Layer 6 of a small transformer language model trained on English Wikipedia (9 layers, counted from 0, width 128).
A neuron's activation on a vector x is SiLU(gate . x) times (in . x), where the dot is the dot product.

Input weights of the MLP neurons that the questions are about. A number n stands for n times 0.0013.
n78 gate: -79 106 -127 -94 -116 -53 -54 -105 -28 84 -57 -30 -9 -99 103 -3 -43 64 -92 117 -9 -6 -3 59 27 -9 -52 -128 -149 202 152 -136 51 91 129 57 146 221 -82 -138 -6 25 204 148 148 -9 -125 -21 24 -57 62 -15 86 262 -54 24 57 149 -6 -135 89 169 -32 28 93 -36 -57 36 -99 152 83 -255 103 24 87 118 -18 87 37 176 -73 -24 3 -105 -109 9 30 33 55 108 256 120 15 105 -46 0 -69 -61 -56 42 -43 57 -153 -55 -192 6 62 73 120 21 -67 48 213 57 40 93 -27 -80 100 -6 -58 -18 -93 -100 -121 226 -91 166
n93 gate: 76 72 104 -93 -87 -126 82 180 55 18 -128 39 25 124 -7 142 -76 -33 142 67 -136 -62 -84 125 -43 124 -112 28 -251 -52 208 258 213 11 39 -96 -49 -10 -29 -11 -150 -473 158 -233 104 14 11 -110 177 107 81 0 -14 -40 162 68 112 0 -100 225 166 226 23 -40 -117 50 -160 125 4 116 -110 17 29 -298 54 -99 67 -39 127 17 -54 11 -74 66 -25 279 56 208 44 -93 -111 18 96 -129 14 -256 -184 126 103 137 -145 46 -87 18 89 57 63 -24 92 -78 -108 36 -47 -39 105 11 18 -67 158 -39 43 184 -73 -75 220 73 -133 43
n123 gate: 86 108 -56 -100 108 -8 26 -49 8 22 11 -154 -26 -308 -229 120 45 45 75 -106 -53 60 -7 -34 191 212 60 -168 -179 8 161 -52 95 -52 0 -40 160 101 60 88 -106 -212 144 -133 -119 -165 -75 -217 126 -30 186 -45 22 -204 -67 59 23 19 185 269 39 144 62 38 66 -89 44 121 118 -4 -113 86 145 40 70 -99 51 -22 -131 18 111 99 -149 -8 429 -129 -185 -73 -45 -21 -144 133 80 -66 -78 125 -212 -11 -198 149 34 44 -79 168 176 143 125 -32 72 -307 -45 118 190 -22 -67 55 -221 98 -56 -22 -78 -249 -76 82 76 154 -7 70
n138 gate: 118 107 190 244 -149 -131 -298 -271 189 71 -51 48 -99 10 3 -70 -21 83 -28 10 -162 -164 98 -18 146 196 100 -41 -218 18 163 -162 51 214 147 68 -135 134 -156 -55 91 -81 -21 93 7 -54 52 -164 124 72 78 111 94 84 7 109 -111 50 51 236 7 -76 -101 53 -85 -79 -48 153 65 -49 74 -7 45 -51 175 -118 242 150 14 -70 69 -146 -262 -60 0 99 67 -60 59 13 -31 158 -28 58 111 -167 3 -42 -92 -18 -56 -81 -87 -66 -7 -61 219 163 -158 -37 79 -65 -3 72 -97 61 -130 253 110 7 69 119 0 11 141 -191 10 21
n254 gate: 90 -201 -78 89 -105 -15 96 350 64 -110 -225 30 118 -232 30 0 146 53 143 213 107 38 161 164 -26 -114 75 29 308 -82 -112 89 37 37 -52 -95 179 4 -64 350 84 -4 27 7 -127 -26 -413 144 -71 56 57 23 102 27 63 229 -43 -343 78 67 -4 37 0 153 -4 -71 11 41 -159 0 148 205 56 11 144 -134 -7 -246 30 -18 -26 110 -76 -76 -49 182 -77 -252 -49 -14 37 -211 53 89 -15 18 -121 180 88 -162 -102 139 36 45 -11 -74 84 65 11 -59 190 -41 -116 -122 -143 240 -85 66 60 15 -26 62 19 168 73 132 48 -63
n278 gate: 223 -285 98 -30 -181 -116 -26 77 80 237 -231 -22 26 -167 -26 114 75 79 102 226 23 95 7 -85 259 -41 -15 0 36 12 -76 -45 59 -34 -52 -222 -22 -47 -15 104 -84 -107 199 -56 -293 26 -231 115 -297 -280 -65 72 -191 -88 465 -67 -59 -35 -45 108 106 -45 192 38 44 135 -52 152 -7 -132 -141 -11 41 100 60 46 -44 -185 197 -120 19 0 142 126 -136 90 -88 -135 15 -14 26 22 -15 -145 4 33 70 0 -27 -40 -83 107 -29 90 -41 -33 50 25 -103 -107 105 149 -173 134 181 -22 242 -62 -98 75 155 215 -80 -4 117 189 -4 45
n308 gate: -80 -199 -53 -36 177 -31 -109 -10 185 200 158 -86 46 -89 -86 151 -47 63 17 102 20 -141 -52 -58 -151 -49 -17 127 -146 187 -58 103 92 37 115 -98 81 -113 23 154 -24 27 -14 -60 70 -183 120 -92 -146 125 200 -147 133 30 189 -7 -155 76 274 89 -7 -202 114 27 -82 -20 -183 118 59 -3 -155 67 210 52 82 6 -42 69 47 80 10 75 -92 115 -27 -231 -149 174 -37 -118 -106 -63 61 76 -57 -109 49 -100 105 116 -275 -52 -65 110 -131 26 31 -16 91 -82 -17 -155 -77 131 117 -13 -95 117 -113 112 114 92 74 33 13 -77 -53 239
n374 gate: -17 3 -64 50 -93 -23 -67 -83 113 33 -94 -119 -14 41 -86 105 59 -146 56 -58 -26 -121 153 -172 72 -184 17 11 21 96 -86 22 -124 -6 -47 -173 -52 57 96 132 -48 11 26 28 11 -88 -17 -22 -14 80 126 -96 -156 -60 -42 64 9 12 64 -39 -6 -22 0 51 91 -97 -39 -193 -50 39 51 -11 28 41 91 3 16 -14 -93 87 -72 60 -126 -100 104 194 158 -94 -302 -35 133 -19 34 -14 17 171 -33 -193 203 47 -70 0 -33 -25 -152 290 -57 32 213 -47 28 -8 87 22 -3 -77 -102 -188 -36 -80 31 14 -116 28 -41 -73 -100 -58
n388 gate: -33 -39 15 -162 -88 40 105 -86 184 56 102 -48 0 143 -204 143 42 -106 -34 -51 -49 -55 9 108 42 56 -85 92 58 16 -35 15 33 -48 -6 36 -95 -9 27 230 -40 184 -22 -9 -112 196 3 87 -76 -45 265 -9 24 21 -127 -224 -50 -142 6 -81 -41 81 -117 -6 -95 66 137 110 24 -36 193 -73 -79 128 -165 -20 -32 134 128 -12 160 -24 108 55 12 111 -59 -191 49 163 114 120 -108 9 9 -81 -119 -233 53 -83 -6 33 18 -109 -113 -167 179 102 92 30 -36 48 -133 -155 -106 89 -66 62 -130 -78 -9 62 -224 126 70 -3 3 -45
n443 gate: 77 -21 147 -28 98 -190 -115 -54 298 83 28 -45 -80 -21 10 -50 126 -39 -60 97 -111 18 171 222 -31 -10 -179 182 75 -204 -24 101 159 -21 -90 62 147 10 204 -45 -121 57 -128 80 -3 -90 -39 -80 165 3 193 -25 14 -14 59 62 -36 113 0 -139 -37 3 -51 75 -7 -28 -114 -10 -31 -60 164 -135 242 -41 90 133 78 48 187 -149 147 110 154 0 39 -35 41 -57 -46 101 17 -73 -329 -87 98 31 17 161 43 -30 -123 -182 3 95 55 -24 229 91 -139 -107 -130 -146 7 156 -113 -263 232 68 -81 28 -151 86 -50 0 201 -191 307 -108
n493 gate: -247 -59 141 95 112 94 -117 -70 87 -6 130 -136 81 -110 108 37 20 -43 -126 3 134 196 29 171 -74 -10 -89 139 11 17 73 -209 36 -177 -55 -97 -13 22 106 0 60 84 -3 121 -190 74 188 78 -92 -23 74 10 35 40 -16 260 -92 76 101 42 17 -59 -226 -44 107 -43 -68 49 -195 73 -60 -152 20 -48 264 -22 48 116 -50 79 196 -39 118 -57 184 -85 74 54 -149 -79 0 -3 -10 36 56 -65 216 142 -131 -149 132 55 73 3 3 6 47 -241 194 113 30 163 86 -45 49 32 78 -151 -85 -16 -106 -74 164 -122 246 10 180 56
n508 gate: 31 -120 -140 105 20 -132 -4 115 91 -107 8 27 42 -61 -66 209 113 78 287 35 -67 173 365 -8 -12 -92 59 50 -221 146 30 163 61 -19 54 -138 -38 -26 78 146 -143 0 -210 -27 179 211 -82 -165 109 -232 64 39 -57 166 -12 243 -97 309 81 -12 135 8 49 -294 -284 31 -46 177 -4 -31 -67 -221 -132 119 247 89 -53 -107 -153 30 -221 -257 32 0 51 -77 -148 51 -181 138 -74 19 -119 31 -43 81 -11 -215 60 -181 -184 -34 -159 230 -61 -27 -8 -15 71 -168 -16 162 -113 -108 180 38 116 106 4 -147 125 73 59 -90 -30 -161 -116 -186
n78 in: -202 -128 -66 -10 63 162 -13 13 -254 -211 -16 52 -36 -137 282 -37 79 23 136 81 64 103 26 -27 98 162 10 -45 -134 86 -194 -69 -36 -56 0 100 -78 122 -143 -101 60 -74 -20 -141 82 36 -60 108 -36 170 -47 -166 -203 -57 -171 -42 38 76 49 59 104 7 -254 -37 23 135 42 -189 -121 -96 -7 57 -188 -182 10 3 170 169 -137 -137 -66 -165 -162 -60 10 98 39 47 -90 48 95 -65 -84 -82 -106 75 -110 -175 17 -14 -76 88 90 -30 101 143 -189 70 -101 181 -79 -85 -60 -49 60 -205 -33 -222 185 36 93 65 67 -101 -19 -17 -36 -20
n93 in: -27 -23 120 77 -4 40 81 -158 -55 -19 123 -173 -81 8 127 -78 12 -31 -12 122 -154 20 159 -187 8 19 -47 263 12 81 -52 383 -15 43 -8 38 205 -230 -191 161 174 91 -103 162 -163 -122 23 46 295 131 -52 8 281 63 -228 -27 -60 8 131 -69 73 -193 -49 87 76 155 -8 -19 54 -78 -28 -67 -117 -76 -12 -11 -30 -210 212 8 -163 46 -28 134 97 -158 27 -283 -117 -67 255 35 44 -158 -183 8 183 171 115 -139 78 42 72 171 -184 -123 -95 -150 55 4 210 62 -35 146 -74 -149 -127 45 8 216 -27 -99 288 34 -128 262 190 -128
n123 in: -19 -74 -74 155 126 76 -48 -106 41 -248 59 51 -191 0 -81 180 -108 48 -176 -73 163 -109 -163 -68 194 255 -197 -66 -179 23 43 67 99 -26 -55 18 153 -50 37 -18 -76 -242 132 -259 -44 -22 -138 -154 -85 99 8 7 -112 158 26 99 81 -159 48 -232 93 -4 -31 -106 47 52 139 -132 -22 11 -196 -107 -85 69 -213 -84 -170 26 150 -65 -200 161 152 83 100 81 -18 222 -52 221 48 -96 106 -239 -93 -103 33 -78 163 -184 56 80 50 -197 256 172 -262 -122 117 -22 -67 -228 -86 18 52 15 -106 14 -119 -129 -11 40 79 114 -119 -52 -181 118
n138 in: 85 10 20 64 -133 -111 -67 14 107 260 30 141 -124 -13 34 -72 -129 -51 -123 40 -24 -3 -27 94 -7 150 -160 20 174 102 52 -3 33 14 30 -103 83 -105 -17 187 -83 48 83 240 -254 -37 -68 -54 -95 118 24 -37 -129 128 139 10 74 -21 27 -134 295 -74 -223 52 100 47 -77 -141 10 99 -117 -128 -3 -163 -74 67 -13 13 -38 194 -71 -190 -264 145 -17 20 -136 192 -133 -3 202 94 142 40 -7 3 -100 102 156 -218 -133 -23 -158 -95 30 87 163 -46 -121 40 139 212 -65 -47 65 -231 13 66 78 -104 123 174 -72 138 49 116 -122 88
n254 in: 37 -7 -15 -159 22 -175 26 -113 -38 -175 -37 -15 84 -62 118 -15 156 350 -45 -11 -83 -60 -87 -49 -219 69 238 164 -16 131 72 -174 110 -230 103 29 207 36 -145 -55 11 23 -143 81 -81 26 82 -84 -22 -133 19 -34 243 11 -174 110 -31 0 -15 -202 -23 -103 139 -140 15 -166 -285 40 -11 -11 53 54 -115 40 51 -137 -152 175 -49 223 7 197 137 -34 67 4 -199 -49 22 -71 -118 -63 91 -18 56 -84 -11 115 281 161 -64 -157 349 108 80 209 53 -129 230 33 41 136 15 -88 246 -95 59 -4 -130 74 45 -110 241 -41 -130 105 0 -55
n278 in: 84 130 65 -101 -33 -290 -129 26 -40 -196 -36 75 204 61 -151 29 -55 -182 -59 -71 -203 37 28 -111 54 -121 -40 -64 -12 91 -35 -98 -57 -105 -147 93 -71 77 -138 39 185 -129 -74 202 90 -100 98 7 -283 -54 -200 200 -237 -155 -173 -143 -87 49 -112 -287 99 -101 -83 19 -171 22 25 -25 -25 0 99 -164 -178 139 18 48 18 -7 -11 109 -61 160 78 55 -4 -25 248 39 197 3 36 -43 -418 54 73 197 78 33 41 69 77 253 81 -91 64 -64 7 -70 55 89 -94 148 196 -57 131 193 72 -42 76 -187 -18 53 74 -32 127 4 -51 123
n308 in: -13 76 -33 -17 -130 -17 128 -68 24 -13 -43 69 -16 108 7 17 -87 53 13 -42 34 -27 -172 -142 108 133 -183 127 234 -28 -166 60 7 10 39 127 0 -135 137 115 -152 20 17 -195 109 -363 167 7 83 92 -108 237 36 74 76 89 -207 49 168 99 -90 -33 277 54 91 -86 -62 -177 -125 -37 0 128 159 -72 39 57 52 3 114 10 7 -183 -109 -135 -100 -86 -75 80 70 -16 43 -105 71 135 183 82 46 -76 153 165 53 -166 -119 120 -43 33 -20 106 135 -81 100 -92 -57 13 10 -23 102 -16 80 208 -100 69 115 4 74 97 -106 314
n374 in: 140 100 -14 25 39 252 33 97 -68 83 -39 -17 111 88 131 -45 36 -132 -68 -50 11 -11 -104 49 72 -132 -107 124 -42 180 -65 -72 -47 -53 14 -242 -57 -95 84 -22 -54 -199 80 11 67 22 -3 77 -34 183 126 110 74 31 78 47 -67 -108 -6 67 -56 173 70 77 -69 -92 -25 28 28 53 -159 -119 -6 14 64 122 19 17 -119 92 20 61 -86 23 3 3 5 -137 195 -35 -67 64 0 11 177 -53 -3 118 -23 -92 -28 -228 30 -64 3 127 -37 -299 -100 77 -50 -128 129 -28 -101 -75 42 -167 11 -97 31 -58 -17 -71 -92 -56 70 -6
n388 in: 146 -171 -26 6 166 -56 -212 -73 82 -16 157 -77 -51 -128 -45 229 -338 75 7 41 -46 -65 19 43 -118 -6 42 99 7 111 -125 271 86 -172 -19 70 76 -195 13 -38 -241 -40 -165 -132 0 -239 -78 125 107 -109 -30 -52 73 102 -45 26 -13 58 35 -67 -24 26 196 93 -128 -29 -214 -74 -87 -23 -112 -50 -162 96 -87 -89 -47 -105 -7 66 42 45 133 0 -45 87 -10 21 -36 16 -35 -35 -142 103 -39 -93 -121 65 -3 -99 3 25 -94 -94 -294 -26 83 -44 -3 -99 71 39 -46 42 -55 -42 119 70 100 206 -169 -102 16 -103 19 72 -10 -294
n443 in: -58 -86 47 4 36 114 203 -18 -4 4 -39 -131 -103 237 4 -192 -112 29 25 163 135 -123 -11 -18 -194 -63 32 -53 200 -164 -204 -175 21 -305 -228 204 -14 167 325 21 -37 -69 -55 -14 -57 -14 -173 25 -47 -85 -95 -151 11 58 186 18 11 -22 39 -114 23 422 64 -198 85 261 53 -32 7 -108 -4 -21 -65 25 -110 -92 -182 85 221 -14 14 215 29 -48 -50 -36 21 -70 0 21 -93 -53 -59 61 83 -71 162 -32 -92 235 -166 113 -185 50 25 14 0 135 -18 49 -36 36 220 156 -112 159 174 32 -118 46 -195 7 26 20 -63 -83 -57 4
n493 in: 192 136 -48 -10 85 87 -149 -115 -41 87 51 -40 47 -17 146 -255 181 -250 58 64 -195 52 230 -70 178 -104 223 -285 -95 -11 39 44 -182 -3 -166 10 50 93 34 77 21 111 -17 88 17 -81 -103 -98 44 -125 3 178 -103 -135 20 -155 -78 -281 -136 101 161 112 39 108 87 -75 60 -54 -132 58 -121 296 256 37 -51 116 -136 -71 -17 -40 54 -37 42 42 -161 234 -30 -52 48 62 14 27 21 -98 127 -13 27 44 42 -176 -3 -13 -116 10 3 111 66 43 -225 -90 177 -64 -109 -40 24 47 -94 80 -3 -7 65 30 14 97 192 -17 173 -78
n508 in: -13 -181 0 308 18 -59 -136 45 72 -248 298 0 4 -57 0 228 -200 44 116 -92 72 147 164 -140 70 -56 84 9 -199 207 -90 115 -70 -133 105 -52 78 39 58 -105 -104 -90 -239 -185 18 166 85 17 -27 22 -199 27 -303 -72 -66 -123 -170 384 132 -4 371 -26 69 -217 -227 -137 87 57 -18 409 -4 73 -164 83 219 -176 4 74 -255 -30 -322 65 -32 -63 31 40 99 198 -196 221 282 57 45 -119 120 -206 -113 -4 204 -98 129 9 -4 22 -192 -210 185 -85 126 -235 -18 40 -315 61 -27 144 -140 255 -53 114 22 17 9 -10 142 -187 -163 -84

Each question shows a token from some text and the vector x that enters the MLP there. A number n stands for n times 0.0084.

"ists": 24 32 -76 126 -11 23 102 -52 82 24 -4 121 0 -62 -85 231 24 9 -125 -50 145 78 -35 115 -12 48 56 -37 128 23 27 -51 -24 -10 -8 -6 -182 -6 -16 12 121 128 37 -3 -7 182 131 33 -57 51 -117 66 -80 79 92 90 -103 -29 95 5 -136 -81 19 -95 32 -12 -162 -11 5 45 -72 -114 -32 73 81 -91 -70 91 39 -97 -103 -162 -25 20 -85 -49 -40 316 -19 0 52 -71 -96 -33 14 86 29 53 97 -219 7 -47 87 -15 -30 -236 -81 -20 145 -108 -87 110 66 78 1 -26 -148 75 -3 87 -142 -209 49 -186 109 -91 -126 -139
The most active neuron and its activation: n508, at about 10

"s": 2 6 -55 54 -56 -57 37 -90 19 -24 12 42 28 -47 23 77 165 -92 -98 -29 6 -19 130 134 60 -4 -33 -40 131 56 126 -102 10 48 80 -52 -42 -3 30 1 17 44 4 62 -7 38 56 93 54 0 -21 -26 -90 -34 27 27 -133 -15 -88 -54 -87 53 -24 -97 117 -22 -29 -85 100 1 22 -61 26 96 218 4 -19 75 64 -95 -85 -86 9 -114 12 -30 36 425 61 -25 -9 41 -39 65 4 68 67 -61 124 -253 26 -134 27 -17 -14 -134 -4 -38 67 -43 -52 43 -15 62 91 -7 -35 64 -12 103 -18 -88 39 -195 101 -180 -33 -108
The most active neuron and its activation: n508, at about 7.2

"9": 24 -68 -110 83 -101 -135 26 -66 4 67 -99 -17 -71 -1 50 64 132 67 -66 -58 -3 -163 20 76 52 29 -47 -27 132 49 -48 58 30 38 -46 -75 -55 117 90 116 76 73 53 46 27 -113 123 89 50 34 63 -44 59 87 -97 25 -2 -253 -64 -54 -102 56 -31 32 -24 -52 -47 -125 16 92 -77 -103 -85 51 160 15 40 0 -93 -42 -65 -155 147 45 -30 -48 128 348 65 41 -2 -53 79 175 39 25 -26 -41 152 -94 -37 -58 80 -100 21 -7 97 53 20 -64 -147 -41 -57 181 10 -59 68 54 -109 146 104 33 129 -197 62 -122 102 32
Which two neurons fire most, strongest first? n308, n138

"mon": -11 -4 39 22 81 -9 90 -78 -14 -172 -42 59 -121 -19 -46 152 -18 6 3 104 69 -129 115 99 39 -97 -103 113 -139 -200 6 -97 -118 -66 -113 17 100 46 -41 -17 68 15 73 -15 -67 -71 142 -61 -4 -15 -113 -16 58 237 -94 33 47 -4 -102 67 61 -70 72 35 -38 75 -5 21 -25 109 114 108 141 187 23 -150 -74 58 -53 -83 -20 -154 149 48 -121 -89 42 280 97 55 33 184 257 91 115 -6 -28 -97 15 -81 -186 84 130 19 175 -74 -105 -6 104 152 -69 101 112 32 -24 -73 -5 -221 11 148 64 -116 65 41 -145 110 72 -108
Which of these neurons fires most? n78

"in": 32 30 -163 14 13 -54 197 -191 2 -22 -67 -20 57 52 -61 -128 76 109 -112 -77 96 54 -18 -26 39 57 -35 -105 262 -33 -57 64 4 -57 -75 -67 -148 2 -34 -61 85 107 -9 87 -90 -46 57 -25 37 -148 20 16 -28 36 -71 30 -62 -131 -76 -38 -91 -71 24 138 35 -91 33 -96 1 109 69 -113 88 -11 151 158 -16 -118 0 -23 23 37 97 59 163 2 -29 219 55 2 -124 -230 -82 17 28 67 -18 -6 61 -76 7 -6 32 -69 146 -223 17 117 -59 12 -184 -75 93 53 34 69 -12 67 94 91 59 -5 -57 -319 157 -72 131 -114
The most active neuron and its activation: n508, at about 0.75

"\n": -5 -61 76 63 -28 -64 111 -66 -64 31 -10 -30 -28 83 15 -64 61 96 -103 -11 84 48 15 16 109 34 33 -46 156 170 13 -26 18 114 -95 -6 67 -44 43 9 4 40 -16 128 -2 -145 51 73 -13 -4 136 -39 44 6 -122 35 -164 -147 -107 0 -118 138 107 -8 -65 48 116 -242 27 72 58 -130 -20 42 136 -7 18 -25 19 27 13 28 -95 -135 38 -104 21 391 44 -1 3 -115 -4 98 60 -3 -35 39 110 -239 -10 -106 57 -49 -42 -81 30 13 16 100 -34 -29 -94 -102 -2 21 1 -7 -5 70 36 20 112 -115 43 -128 87 -127
Which of these neurons fires most? n254

"ve": -136 -2 -75 21 -19 191 165 35 -83 -29 120 22 -50 -7 -120 13 19 -132 -29 99 -86 -10 33 1 150 35 76 34 -153 -91 76 43 37 -45 -91 34 -45 100 -48 -9 261 -32 37 -130 -129 -6 -44 87 128 -72 -88 -106 43 42 78 80 -68 -97 107 147 34 -209 52 93 -43 50 12 -68 -12 -7 8 85 248 -65 -54 -126 -99 -72 33 73 27 -24 102 -114 98 46 86 250 -134 250 58 227 232 -12 4 93 -68 -90 29 13 -11 118 104 -86 -41 -147 -82 127 14 20 -9 134 217 -4 60 -171 233 -54 67 116 92 -18 12 -4 -109 43 -163 0
Which two neurons fire most, strongest first? n123, n78

".": 37 -112 66 49 41 153 161 -260 283 124 194 75 -24 -93 55 -78 -20 133 -59 76 41 -27 59 105 58 77 -54 96 -21 91 219 -78 173 128 -148 45 136 77 23 -51 167 -50 -209 188 116 -22 -38 89 90 -38 -2 -62 -53 162 -56 -6 45 59 -59 -3 89 -88 35 -25 -183 84 270 -166 2 104 -30 181 -27 -62 -26 -80 -25 5 -64 21 75 -122 -73 -82 0 -41 64 202 66 -87 2 71 -58 56 -41 -23 -78 0 -13 -14 112 -31 68 -48 -89 89 -73 50 -25 130 -11 -61 141 51 -126 -83 158 -138 54 212 -43 69 -42 -136 -35 -1 -154 -18
Which two neurons fire most, strongest first? n78, n138

" affair": -14 16 30 -5 2 76 59 -16 102 -94 -33 157 -68 -52 -94 160 80 -13 -132 -128 91 57 -86 158 71 -24 -46 36 204 -3 -76 -48 -101 -63 -3 -127 -74 23 6 88 72 108 178 63 -22 34 82 -99 -36 77 -220 41 4 58 68 40 -17 -112 -109 -61 48 -51 33 -146 17 -81 -130 13 68 -143 -152 8 5 100 -16 -61 -74 34 16 -15 21 -231 -15 19 -6 -18 -91 277 58 -18 70 47 -111 63 -14 159 -48 80 54 -86 94 -50 86 122 -14 -235 -66 9 83 -147 -144 -67 86 -106 104 -189 -127 -146 14 2 -63 25 30 -114 130 -49 77 -285
Which of these neurons fires most? n93

"ang": -73 -78 -1 -23 -95 70 -79 -225 38 79 78 51 33 -81 128 -44 -72 95 -90 -31 -113 -75 -8 97 -39 19 -46 95 -82 -204 -14 -81 11 -5 -131 -51 43 -78 -97 -29 -93 36 -42 42 51 -87 -107 -26 24 -31 -151 109 -60 142 -50 35 125 -74 -120 -94 39 18 -9 -2 120 104 60 49 79 128 9 -21 50 -12 37 -10 18 -10 -32 -53 129 -3 23 -56 101 -166 -45 339 -103 37 -15 -4 137 112 19 225 -29 -136 -142 -143 -31 63 196 32 145 54 131 47 109 52 132 -140 62 -42 6 30 -88 -167 113 107 -145 43 -136 12 -67 -107 -108 62
The most active neuron and its activation: n78, at about 1

"2": -17 1 61 72 -200 -16 -9 -107 -1 131 -18 -138 -101 -46 167 -125 78 33 -189 -2 115 -78 -27 11 128 1 135 -13 29 58 -132 57 -3 -24 71 1 -143 82 104 72 3 -11 129 104 -78 -87 -29 91 66 -97 49 119 -132 59 -26 -50 -168 -293 -36 -123 -99 -80 97 119 79 -73 217 -167 72 17 -141 -96 24 -74 25 62 31 -3 -124 37 -79 84 117 184 30 -26 -42 206 -63 -66 15 90 166 -73 129 69 -169 28 146 -104 -100 -66 -108 93 20 126 -34 -79 2 -101 -109 -11 -3 106 56 113 -81 -13 -56 -101 97 61 18 -247 40 -42 26 64
The most active neuron and its activation: n374, at about 3.8

"1": -108 -119 12 81 -87 -105 1 -199 -96 158 80 35 67 89 81 -142 28 92 -194 -149 127 -107 -99 9 213 24 47 52 118 73 -105 -118 50 -93 72 -45 -115 71 32 117 47 -49 -103 136 106 -190 122 38 151 -87 57 90 -62 237 -45 -22 1 -68 -41 -77 -128 -16 -79 83 13 -136 2 -48 23 174 -36 157 13 -46 119 -65 60 90 -21 -97 128 28 230 192 40 -14 72 120 -126 191 -93 27 79 81 -20 68 -127 91 -3 -132 -52 -124 6 72 23 39 103 19 -39 -176 -83 -34 -72 120 85 52 -91 -103 -219 42 -43 -82 -4 -131 139 -209 147 44
Which of these neurons fires most? n493

" the": -7 -48 -55 66 -46 -69 178 82 -102 37 -58 33 -59 -24 11 -12 13 11 -42 47 4 -106 75 -8 24 57 -61 -3 99 39 32 -115 -71 42 -33 0 5 -44 -8 6 -41 -9 12 42 -33 -25 101 -12 2 44 -11 80 37 -57 -62 93 -1 -197 18 12 -111 67 120 -67 41 -67 -29 -270 121 -35 8 -42 -177 88 -23 7 45 8 108 1 6 -31 -44 3 11 -32 70 325 135 -53 -28 -96 17 29 80 18 105 -9 -10 -132 41 -2 67 35 96 49 62 113 -77 -7 -59 -108 -25 -27 30 -113 20 184 45 116 -20 20 48 -376 13 22 139 -17
Which of these neurons fires most? n508

" though": -62 18 -25 86 -80 13 109 25 -81 19 26 17 176 -57 -74 19 95 0 -117 -111 -41 -123 -28 -83 48 -72 -22 57 130 -26 118 -81 -44 17 27 -88 10 16 32 11 -58 30 1 115 -36 -35 -110 29 -85 26 82 101 -9 -40 -90 112 -24 -80 -36 72 -145 88 83 -149 -18 -84 -109 -79 43 76 -9 101 -16 -75 114 -44 -78 50 -25 -12 -22 27 -110 -120 1 8 14 396 100 -35 -34 -141 -47 54 -31 -37 78 39 192 -147 108 5 19 -108 21 -5 23 157 -4 56 -20 7 -84 -40 46 -69 -10 -163 56 12 -100 -36 107 -233 27 -19 39 0
Which three neurons fire most, strongest first? n254, n374, n443

"7": 72 -100 -32 35 -237 -100 175 -84 30 10 -50 -22 -90 -24 142 43 23 -35 -173 26 -104 -196 -92 78 12 -100 -217 167 -124 24 37 57 -30 101 122 12 35 67 -27 169 103 -74 142 75 57 -140 74 -74 166 -91 -96 -2 -37 43 -111 36 -107 -175 -2 -213 36 16 100 16 -75 164 -5 26 -98 98 138 112 -147 -26 -106 -25 20 -33 -45 29 86 -115 -29 -23 88 -24 148 277 10 70 65 20 203 5 93 18 -92 -46 69 -27 -222 8 26 -31 -34 208 38 40 -61 71 -17 -25 46 129 110 81 44 -48 54 -30 69 26 82 -105 -71 -17 55 -30
Which three neurons fire most, strongest first? n93, n138, n78

"-": 134 9 46 38 -125 -97 140 -6 -71 -19 -67 -57 -6 12 -68 -143 4 87 -96 85 68 -176 -13 7 32 27 5 39 144 43 10 -61 -12 65 -121 -19 31 19 114 -106 -75 6 -7 69 -47 -79 -72 54 -149 13 70 42 -35 31 -61 164 -170 -73 -77 -60 -35 60 256 -243 121 -64 31 -157 63 26 -20 -30 -34 84 -57 51 65 44 2 36 -48 -21 -32 -65 50 -3 0 328 -8 45 75 -81 -73 -108 164 80 39 -19 120 -109 53 53 143 16 -49 -46 43 28 -117 108 -63 64 44 -5 -19 9 -62 80 19 63 -66 15 49 -252 101 -77 148 54
The most active neuron and its activation: n443, at about 2.2

"mal": 13 16 100 33 119 -74 174 -117 150 -48 -157 171 -85 48 -92 81 -74 -75 -70 -66 -32 -19 2 27 9 56 -116 1 -56 -211 -82 -104 -217 -265 -112 -35 59 143 51 8 91 99 89 187 149 -75 -24 72 208 -90 -147 -27 124 126 35 93 -49 -59 -30 -80 -12 -123 77 -92 42 88 -164 9 88 133 129 5 67 132 -40 -28 5 16 -59 -78 -6 12 152 30 -29 46 -55 219 -69 -4 6 94 101 4 72 -55 61 -32 -41 -51 39 9 212 -16 -22 17 -50 69 -38 13 -95 -67 197 -8 111 4 -134 -227 154 175 44 -122 16 -126 -174 150 -10 -93
The most active neuron and its activation: n508, at about 0.58

",": -193 -146 -52 -57 -66 -24 46 -175 -2 35 16 4 -98 37 -127 -24 84 -74 -68 -162 91 -132 -159 -133 -11 105 -69 60 134 63 -70 -113 -180 6 82 -18 -97 54 67 -28 -24 -17 -22 153 33 -138 194 79 69 -244 4 4 2 100 -128 -11 -78 -103 70 -188 -141 -141 40 116 -51 -8 20 -166 -17 196 -23 138 -27 -20 106 -54 157 74 -105 19 76 -111 86 39 51 -82 120 129 -83 146 -106 -57 -56 33 -91 52 3 117 -28 -49 -45 -133 -10 -104 -18 9 147 -69 -78 27 -92 110 54 112 130 10 -88 -37 -49 172 -82 -145 8 -294 160 -39 13 82
The most active neuron and its activation: n308, at about 1.1

"ia": 51 135 -75 84 118 87 69 -28 148 194 32 43 -31 -55 73 91 107 -55 -52 -34 139 2 43 55 -98 104 -149 171 2 -25 151 -6 -113 -128 -119 -13 13 133 10 -21 110 -110 -22 135 -23 1 -56 -25 81 -99 -70 22 -77 204 -35 111 40 -56 8 87 -15 -39 175 -87 116 35 -21 -10 -121 44 -71 221 70 -13 -43 49 87 58 -115 21 -72 82 -21 -19 67 -70 6 284 -149 9 152 125 38 -23 185 131 -64 9 -96 -102 151 95 41 -2 -11 -1 -96 29 16 153 -14 -157 28 148 1 -85 36 -46 -13 304 -55 -36 -62 -71 -210 -118 -125 110
The most active neuron and its activation: n278, at about 0.66

"le": -50 -20 83 -105 -31 -137 182 -143 195 -42 110 21 -39 -137 51 -32 21 38 -26 -5 -34 -66 -87 123 -147 181 54 52 -136 -94 52 14 -38 -128 -65 48 66 96 -166 29 59 -5 -143 71 50 -152 32 47 158 -153 -146 -34 -37 16 58 11 9 -128 -119 -60 53 -101 53 -182 21 16 -1 111 28 -97 -55 49 -14 14 -123 -161 -35 61 54 40 117 -12 75 40 172 -162 67 241 -6 78 124 266 235 -93 13 -42 -37 -43 -41 -131 -142 136 -2 -57 24 -92 122 -25 50 -35 20 -57 125 -1 72 -12 25 -220 21 152 50 88 58 -162 -204 62 22 -17
Which of these neurons fires most? n93